Layer 2 of a small transformer language model trained on English Wikipedia (15 layers, counted from 0, width 64).
Take only the direct path to the model's output, skipping the later layers: a vector added to the residual stream pushes a token's score in proportion to its dot product with that token's output vector.

Output vectors of the tokens that the questions are about. A number n stands for n times 0.03.
"uted": -10 0 7 -6 -38 -3 -50 9 30 4 -4 2 -44 -2 -24 28 -9 -13 -9 3 9 -21 -45 9 19 -6 -31 32 -8 -12 6 39 -34 0 4 -44 -29 12 21 15 -4 17 -19 37 17 -2 -18 -40 -1 -13 44 54 1 -15 -5 42 34 21 0 -16 26 -34 -48 -21
"ough": 15 11 34 2 5 -10 -15 17 22 13 10 24 4 34 -40 30 9 -9 -8 -2 -31 -32 -20 5 -11 -39 -54 -29 -30 -2 3 -43 -7 27 9 -6 -11 12 6 21 25 -21 -9 12 -4 -3 -14 -38 14 -3 16 -2 -4 8 -33 41 -4 -13 -22 -51 4 -23 -5 -17
"ive": 18 7 -1 -5 8 7 15 8 44 -25 -7 -13 2 17 -17 36 -7 -53 -18 -4 0 -23 -15 22 15 -41 -33 -15 -18 7 -19 -7 15 -2 -4 20 -17 -5 -17 -6 10 4 -35 4 -15 -4 -15 -37 26 10 1 -5 -21 14 -18 34 42 -16 25 -24 10 2 -20 -33
"ence": -1 -20 19 39 -7 -17 -22 2 20 15 4 -3 10 15 22 23 19 -10 -41 17 43 9 -31 10 8 -11 9 -11 -8 28 3 14 -26 -8 11 4 -24 16 3 -18 30 -25 -15 2 19 -18 -22 -52 23 -11 16 23 -3 2 18 34 4 -4 56 -24 13 -50 -28 -56
" details": 5 9 7 -7 -14 -13 -15 29 -5 14 -17 -13 -8 -8 -11 3 42 -19 -16 4 -11 -25 -11 21 31 -7 -27 -29 -3 -12 34 5 -24 -7 -3 -12 -27 4 17 6 0 31 -16 -16 -7 1 -2 -7 19 -11 -1 41 18 2 -31 22 27 11 25 -6 9 -11 -8 19
"ipp": 16 23 10 17 -31 17 -7 19 25 16 3 -23 -14 12 -31 4 1 -24 -32 -3 -3 -20 -19 12 -3 -17 -17 5 -2 -6 3 -21 -19 -8 -12 -3 -25 -15 25 13 24 4 -20 22 -9 10 -39 -41 -6 -14 4 13 -11 18 -11 38 23 -16 48 -42 22 15 -45 1
"til": -1 -21 22 -7 -25 -4 -35 10 14 -22 14 -2 -48 1 11 8 12 1 -10 36 -21 -18 -7 -47 -24 -9 -37 17 -5 11 -13 -15 -25 23 15 -3 -11 -38 -6 -5 28 28 -17 25 -27 -7 -12 -18 30 -22 14 15 28 21 -4 40 -10 16 26 -42 5 -7 -28 -22
" Format": -6 15 14 20 8 -10 -32 -13 2 35 30 -11 -18 8 2 2 45 -18 -19 -17 15 -15 -40 3 42 1 -28 -20 -9 29 4 -7 -39 -12 16 -1 -38 12 -11 13 27 13 -2 16 -57 5 -12 -15 19 17 12 34 3 4 -1 23 10 -11 -6 -48 43 -31 -24 -54
"night": -12 1 29 5 -12 -24 -43 29 6 14 2 -24 -5 11 -11 7 37 -39 -41 5 13 -34 14 -4 20 -30 -17 0 -12 0 -27 -26 24 18 -9 -4 -26 1 3 -34 -5 20 -40 7 -12 16 15 -12 -2 -3 11 -6 11 -21 -18 33 3 14 23 -22 7 -36 -28 -6
"ents": 27 3 22 18 -27 21 -38 -3 -3 -14 -3 22 10 33 -10 26 16 41 -18 2 12 -2 -15 16 31 -8 -2 -21 -22 18 11 12 -25 -1 -1 -2 -27 8 -2 -11 19 18 -27 -31 29 -8 -19 -51 36 2 32 15 7 -1 9 40 31 22 68 -24 17 -27 -25 -25
" Binomial": 12 6 51 48 -19 -27 -7 42 0 -13 -19 57 15 62 -6 7 10 -17 -11 -36 29 -19 -62 -4 -2 3 -36 -17 11 9 -8 -27 -94 -9 30 -27 -49 12 33 10 15 7 -36 28 -37 22 -39 -61 6 -4 36 46 54 -16 -55 47 1 44 53 -58 35 -18 -34 -12
"ten": 0 5 8 -11 -7 -16 -41 26 18 -24 9 -5 -42 -8 -4 -8 18 2 -5 15 14 -2 -16 -22 -18 -21 -16 20 -18 2 -10 -5 -9 19 3 9 -14 -23 8 -23 34 -6 -42 33 -18 -12 17 -23 16 12 18 8 -7 3 -28 28 -8 -19 27 -16 -4 -10 -13 -43
" release": 3 25 21 5 -6 -15 -11 18 18 7 23 -30 9 3 -5 27 6 -18 -23 2 -1 -6 -14 -23 42 2 -19 -22 8 -24 22 -1 -14 11 5 0 -30 -8 -14 -4 8 4 -25 9 -23 11 -2 -12 10 -12 4 16 24 1 10 24 9 -9 17 2 26 -28 -13 -6
"ser": 28 -4 -1 -9 16 -3 -39 27 -13 8 39 12 -4 -1 -13 -4 6 -4 -24 8 11 4 -29 -16 22 -36 -31 19 3 22 15 14 -37 10 10 8 -11 -26 -7 -17 -8 -12 -35 18 -17 -11 7 -11 4 31 24 22 -2 -16 -2 41 -7 19 11 -23 18 -35 -14 -9
"ining": -12 24 21 -14 -21 -29 -27 -1 28 6 15 -17 -15 -14 -2 -12 -5 1 -13 3 -30 -14 -59 23 17 -13 18 10 -13 30 7 21 -12 18 8 9 -19 -26 -16 -7 -2 0 -21 0 13 4 6 -39 5 15 16 34 -9 23 3 42 23 18 38 -36 14 -10 -47 -8
"eed": -11 34 4 16 4 -6 -6 1 -7 2 -23 -2 -10 25 -36 17 13 2 -31 -16 28 -15 -1 2 22 -48 -56 9 -4 17 0 -11 -4 -14 28 -9 -23 -4 10 -42 6 10 25 -4 -8 10 -18 -34 -21 11 19 1 0 31 1 47 43 21 39 -32 18 -28 -3 1
"oph": -24 31 -2 7 3 16 -2 -6 28 12 10 31 -52 38 -34 9 -7 -35 -17 -32 1 17 -35 4 -4 -18 -35 -19 -16 3 20 -4 -45 20 9 -6 -6 5 -17 -10 28 -3 -23 24 -34 -14 -27 -8 30 3 31 17 39 9 12 49 22 -1 43 -23 4 -17 -21 -2
"ngel": 22 46 4 52 -2 -19 -36 39 -14 15 0 -16 -38 -6 7 8 13 14 -10 -7 0 -10 -36 -13 -5 -39 -9 14 11 13 35 -7 -41 23 -20 -17 -13 -16 6 -43 35 48 7 -1 12 -3 15 -36 30 -7 39 25 15 -1 12 48 -8 23 36 -42 7 -12 -23 -18
"tor": 38 14 1 14 -27 8 -32 21 -12 -3 15 -24 -15 11 -9 33 41 -3 4 22 9 28 -12 -34 -16 -35 5 8 1 18 8 15 1 9 11 10 -10 -31 3 14 9 -18 -25 18 -2 -8 -12 -31 38 -11 22 14 5 -24 -22 31 3 13 35 -19 2 -17 -51 -4
"uing": -5 -7 11 6 -28 -50 -39 23 10 13 18 7 -38 44 3 15 -22 -28 -19 -25 10 -3 -32 38 -13 -26 -23 -25 13 5 -6 4 -1 -8 15 9 -25 18 17 11 -41 27 -28 0 8 11 -36 -29 17 -33 20 16 -17 -22 -17 45 35 34 32 -25 -11 -21 -45 -29
"offs": -28 -2 10 -16 -45 -2 -10 7 16 26 24 -8 -24 27 -18 -1 25 -21 5 10 -16 -22 -45 8 -1 -38 -49 26 -9 1 34 12 -18 -6 25 -20 -37 -14 -24 -20 -12 10 -16 5 -10 18 10 -9 22 5 -14 -12 -10 9 -14 39 7 -17 28 -41 10 -6 -29 -19
"ful": -7 -27 -12 3 -9 -26 -3 14 -11 -7 2 25 -47 55 -22 8 17 -45 -6 8 -16 -28 -46 -12 5 -12 -13 4 -28 24 -2 -1 -39 9 17 10 -17 6 -3 -14 8 40 -23 -12 15 4 -2 -31 -4 17 -24 2 2 -5 -13 35 26 -8 6 -14 0 -20 -37 -23
"century": 2 -16 44 -10 -4 -46 -9 4 -17 -23 31 -8 -31 44 -17 6 51 -8 -29 -5 6 7 4 -9 0 -41 -17 -15 -23 28 7 -27 0 38 -32 -45 -33 29 -41 -28 18 30 -48 -14 -58 -5 2 -10 5 22 37 43 26 -27 -17 60 14 -22 19 -47 35 -31 -43 -49
" information": 9 12 1 8 1 -11 6 10 -1 10 -12 -16 -26 19 -6 27 34 -26 -22 -7 4 -40 -15 12 48 -3 -22 2 -14 -13 21 1 -15 8 12 -13 -34 8 25 5 -14 23 -23 -23 -17 12 -3 -14 44 15 -6 3 8 -2 -16 20 8 22 22 -2 -3 -2 -12 -10

Each question shows what one neuron of this layer's MLP adds at an activation of 1. A number n stands for n times 0.0044.

n61: 8 17 -6 1 -3 13 -44 -34 -23 13 17 -67 0 -15 -15 9 -9 17 7 13 -4 -5 39 -30 4 32 22 -10 -8 26 -8 3 12 -25 -40 -14 18 -52 -3 -5 -39 -10 0 6 3 13 -36 3 -5 -13 -9 1 5 0 -21 27 -2 9 -3 30 1 1 17 24
Which of these tokens does it push up most? "tor"

n129: 3 -6 0 -31 -46 -8 -22 -24 19 13 2 -29 -10 6 -15 -14 -16 39 13 -17 29 1 9 1 20 -7 -19 7 31 -48 -28 -9 33 27 6 29 -9 -15 33 22 -12 -35 -18 22 -16 -15 -17 15 28 -9 -4 -8 -4 47 6 -10 0 -15 -25 -11 -15 21 -50 40
Which of these tokens does it push up most? "ipp"

n65: -9 -13 -11 -13 5 -16 24 30 -26 -19 15 -6 33 7 -31 31 -2 19 7 -9 31 5 -22 -10 7 -43 3 12 10 0 -13 -13 -5 31 -15 22 63 7 4 2 -34 12 17 55 -14 -19 -4 7 12 -21 13 1 -8 11 -24 17 -50 -46 8 -4 -12 3 9 29
Pushed down most: "ents"

n9: 36 -16 37 27 5 56 13 1 3 8 -7 -2 20 17 -26 8 -13 13 42 35 -10 -24 10 -8 18 29 17 49 24 22 -10 -6 26 -2 -12 -27 -3 -3 -10 -28 -8 -1 40 -22 -3 16 -8 -2 5 -15 6 47 -26 -19 -5 -23 -14 21 1 -3 20 -28 7 -29
Pushed down most: "oph"

n213: 3 -24 48 -4 -8 -6 0 -11 29 6 -26 27 40 -13 -36 -9 31 0 9 -16 18 27 3 -24 24 -41 -17 -36 -23 -8 60 12 -45 0 -9 -26 -1 3 -13 3 -41 23 -15 -12 -21 9 3 33 -28 -23 29 8 13 23 -16 -5 -19 27 24 6 -31 -3 27 8
Which two tokens does it push up most, strongest first? " Binomial", " details"

n176: 0 -7 9 -3 17 5 -6 -7 -9 -7 -3 4 4 12 7 2 -19 -1 3 -3 8 -10 -7 -3 -4 -10 -1 4 -7 -5 -9 10 3 -4 -8 1 2 -6 1 10 -5 3 6 1 5 -1 -7 -12 -4 9 0 4 8 0 6 8 -8 -3 6 -4 -11 2 12 -2
Which of these tokens does it push up most? " Binomial"

n73: 50 -31 23 -14 -9 -18 3 -7 -7 -25 22 11 0 11 -29 9 34 25 -12 44 12 20 17 -39 -20 -24 23 -12 -1 -45 -4 -14 30 -23 2 1 9 -44 20 0 -9 -16 -15 -6 26 -1 -13 -16 9 16 6 -30 7 -2 19 29 18 6 -2 24 46 -14 13 15
Which two tokens does it push up most, strongest first? "tor", "ents"

n124: -3 0 -2 -8 6 -4 4 1 -5 4 9 -4 -2 0 2 -6 1 -1 6 3 2 8 3 5 4 7 -7 -4 -4 -7 5 -6 2 1 8 -3 4 2 -7 -14 -1 -5 1 18 2 -9 -12 -15 13 0 -7 -3 -6 -3 4 -8 5 5 -10 -14 5 4 8 11
Which of these tokens does it push up most? "ough"

n92: 20 -16 -13 -37 -2 -12 -12 -26 -8 3 1 1 -8 -19 18 -9 -21 25 2 4 10 29 -9 13 -15 8 -20 -10 -16 -20 -32 25 35 27 4 -6 18 17 35 -5 -9 -28 -6 18 26 -5 36 3 21 7 7 -45 8 28 22 27 7 -12 -4 -40 21 6 -4 4
Which of these tokens does it push up most? "ten"

n228: 11 4 25 -13 -29 -5 9 6 -3 29 37 -24 39 -3 6 31 -27 10 -12 8 18 32 9 8 12 36 -11 -7 15 -6 -7 31 -49 0 15 0 18 16 -11 -15 -9 -29 7 24 -32 0 -22 -1 -9 -39 -14 25 2 2 6 14 -3 -12 -13 20 50 -31 9 7
Which of these tokens does it push up most? " release"

n34: 3 12 2 -1 8 1 -12 -2 3 -5 -7 2 6 2 -1 6 4 -17 10 1 8 4 10 3 9 -3 8 -6 -3 8 -4 4 1 4 3 -2 2 -9 4 1 1 1 -10 -7 5 -6 -3 -2 -7 2 -7 -8 3 0 -2 3 0 2 -12 3 -4 3 -6 2
Pushed down most: "offs"

n220: -2 7 11 -3 27 -4 -5 17 -21 15 35 -23 26 19 -14 -5 14 -34 -16 -7 9 -36 38 -12 -8 -8 -13 -26 20 3 0 -21 26 -32 -18 51 26 5 19 19 -9 -11 -23 11 -36 -19 18 26 4 34 -1 -38 -4 -24 -13 -20 3 -6 33 -5 -14 -15 -29 -5
Which of these tokens does it push up most? "night"

n115: -13 -1 0 -9 15 0 1 4 4 -3 3 4 -2 2 1 6 -1 5 3 11 -3 -10 -4 8 -8 -1 3 -2 4 7 -4 -4 9 -3 0 -8 1 16 3 3 6 -2 -8 1 -1 9 -8 4 9 12 -5 -14 4 0 -6 -12 7 -4 -3 6 2 11 7 4
Pushed down most: "ngel"

n238: -7 6 23 10 2 -21 -2 18 10 -11 2 -17 4 5 -9 12 -19 7 -9 3 -11 -7 -5 -28 28 21 -4 3 11 -5 9 -5 3 5 -21 -1 13 7 4 1 0 0 -1 8 0 -5 4 -6 0 -6 15 -11 -6 14 -2 7 7 9 -10 -9 12 22 -22 2
Which of these tokens does it push up most? " release"

n81: 28 20 4 -14 8 33 -26 17 12 -9 4 52 57 9 11 -17 -53 -19 52 -36 -23 -13 -5 17 6 7 -10 -4 -27 -32 -5 -49 -21 -3 39 8 14 -30 5 -36 37 25 10 -1 87 -48 -20 -15 49 2 21 -5 -11 17 26 -29 1 -51 -23 -10 -29 0 6 26
Which two tokens does it push up most, strongest first? "ough", "ents"

n1: 1 -9 -14 0 -5 7 -6 4 6 -2 -7 11 -5 -2 12 6 4 -3 4 -1 2 -4 -3 0 -7 -10 -3 3 2 7 7 -2 -5 7 10 -5 6 6 8 -2 0 1 -5 5 3 -2 -6 0 -2 8 -8 -13 -2 1 5 -2 4 -4 -7 2 -2 13 -5 7
Which two tokens does it push up most, strongest first? "ful", "offs"

n167: -35 -14 -32 -6 -31 29 -31 -30 60 -18 4 22 -22 21 3 -46 7 -47 29 24 -32 33 21 -18 -45 -7 -13 24 -8 -27 14 -24 -3 2 13 24 39 30 -21 13 5 -23 -15 -8 7 -21 -47 7 -2 5 19 8 1 22 18 8 22 6 33 0 1 -50 -50 -3
Which two tokens does it push up most, strongest first? "oph", "til"

n30: -48 35 24 -2 16 25 -26 27 28 42 -37 9 -29 -33 34 -1 -37 -40 15 36 -4 -31 17 33 18 10 -3 8 36 -1 -20 3 -4 1 -3 1 28 26 -15 -17 15 30 -10 28 11 -32 -13 -9 20 17 34 17 -19 -4 13 -14 -5 -14 -8 0 -8 9 23 20
Which of these tokens does it push up most? "uted"

n55: -7 -15 4 -15 25 -25 21 -29 22 6 -11 3 -6 -9 -1 10 19 -24 -5 18 -5 31 -25 -3 -4 9 -3 -11 4 -19 1 -8 -6 -11 14 1 6 -27 -24 20 -12 -1 14 -31 5 -36 -6 12 15 -25 -21 -8 11 1 -1 -5 4 -22 -31 -17 14 31 -8 47
Which of these tokens does it push up most? " details"

n70: 13 -21 -7 16 16 2 -6 -10 -47 25 -32 2 -11 5 -13 45 -5 -4 -9 28 29 42 19 -9 -5 12 22 4 -4 48 -14 17 11 11 -38 -18 3 40 28 -4 -8 -16 -25 0 44 7 -21 -3 39 -44 10 -6 15 3 22 41 33 -21 20 5 -5 10 1 -18
Pushed down most: "offs"

n184: -30 -18 10 -47 -56 12 -16 -17 -2 9 9 14 1 -7 6 -13 42 -27 60 36 29 -5 -13 -14 -4 -27 11 -4 -4 -12 58 17 12 -24 23 12 17 -20 0 -4 -20 -11 -1 -26 -15 27 10 39 -9 40 18 -4 13 31 16 38 22 5 -15 10 14 5 23 9
Which of these tokens does it push up most? "offs"

n22: 2 14 -41 35 -29 -19 -4 15 -4 -8 -18 27 37 51 -13 2 -46 -13 27 20 5 4 32 23 34 -37 0 17 -5 7 -18 9 -11 6 12 22 28 -4 24 3 -42 20 -11 -47 -36 4 -27 21 -51 -40 15 9 12 14 -41 21 27 -9 3 59 4 6 -13 0
Which of these tokens does it push up most? "uing"

n37: -17 -11 -51 -9 7 -30 30 1 3 -29 -27 29 6 17 10 20 -20 8 22 36 49 27 8 -35 -26 -27 -18 -3 -21 28 11 13 6 -8 18 33 15 -25 -36 9 14 35 17 8 18 -7 8 -4 14 70 5 6 -11 -4 -20 -31 -9 -1 34 11 -32 -35 15 -13
Pushed down most: "ipp"

n190: 29 17 -1 -6 37 -4 -26 23 -7 7 -62 -53 -4 -26 33 7 16 21 16 6 -27 10 2 53 -34 48 -2 -8 -24 -2 16 11 -46 10 -12 17 -41 16 -3 38 -16 15 6 17 -32 13 -4 5 5 -23 -5 -23 -11 4 1 -19 32 18 -17 -10 -39 20 34 23
Pushed down most: "century"

n6: 10 -11 -8 2 22 -9 16 -13 -8 1 1 1 -14 0 -4 -13 -29 -8 1 2 -16 5 -13 -18 -14 -5 -14 0 12 7 -15 7 -11 25 -25 -6 11 -28 -9 -9 9 -8 4 9 -11 7 9 -9 -19 -1 -15 28 -2 9 -12 7 -13 17 -1 21 19 -15 16 10
Which two tokens does it push up most, strongest first? "ser", "til"

n63: 7 -5 -8 -2 18 18 25 -2 -4 -7 23 -18 -44 19 12 10 3 -15 4 -29 -10 -19 2 21 -2 -12 15 -10 9 36 4 -1 -4 17 -5 -33 27 28 4 -10 -13 -4 3 -21 -10 4 -12 1 -3 -17 27 31 25 -21 -26 48 36 -15 3 15 25 1 28 -3
Which two tokens does it push up most, strongest first? "century", "oph"

n210: 16 -16 -2 -25 27 32 -47 -5 -8 22 27 20 13 19 24 -27 7 48 -7 2 18 12 -6 -14 -16 8 25 -34 -25 -26 4 7 -24 -20 13 28 21 -15 29 27 -2 -36 -4 47 3 1 40 14 11 28 -10 31 -19 22 11 45 -8 8 -7 23 -44 9 31 22
Which of these tokens does it push up most? "ser"

n105: 10 13 79 28 32 43 -38 -11 72 27 22 30 59 -12 -23 -25 -19 -10 1 16 -19 11 -2 -31 44 -29 -35 8 29 26 -65 -37 -6 38 -30 -10 21 -24 -12 -7 45 38 -16 -40 30 -31 6 27 6 -5 29 27 32 -4 -47 16 -1 12 -18 3 -27 8 -16 20
Which of these tokens does it push up most? "ough"

n110: -5 4 -7 1 3 -5 -4 -12 2 12 -2 -4 -4 -5 -3 5 -1 -6 -12 1 8 -5 19 -2 -13 5 28 -8 3 -1 8 -12 3 4 -2 26 -11 -8 2 4 -3 -4 -3 -5 26 -11 18 12 -2 -13 -10 30 3 5 -9 1 6 16 -5 9 2 -4 -2 17
Which of these tokens does it push up most? " details"

n244: 9 -37 10 10 2 7 -8 -37 -26 -12 1 -6 11 -24 34 6 -19 -43 -4 0 -24 -29 36 -3 -8 -13 7 -18 -8 19 33 -24 37 -5 -28 9 1 -4 10 -14 -12 9 14 -32 -1 -14 32 7 -6 28 9 26 35 -4 13 11 -12 -8 1 -41 -4 10 -10 11
Which of these tokens does it push up most? "century"

n214: 0 -14 -8 -3 7 -3 11 -23 -4 -12 1 -7 -5 -6 19 4 2 1 1 -3 5 -19 7 -6 2 5 -15 -13 29 -10 -3 2 -5 14 -11 -12 -11 4 -4 12 -3 -18 -6 -6 -6 4 0 0 -2 15 -5 -8 -18 -2 16 4 8 5 12 -2 -7 13 -8 12
Which two tokens does it push up most, strongest first? " information", "ive"

n225: 6 -19 -26 12 27 15 10 -15 -6 14 -21 18 -62 4 -13 0 0 20 -43 -33 -43 67 31 20 -26 -57 -22 -3 -22 -23 1 13 -19 1 2 -17 17 0 -31 20 5 2 47 -2 -1 17 -8 10 27 35 24 -14 -10 30 0 -3 -44 -35 -15 6 5 -13 4 11
Which of these tokens does it push up most? "oph"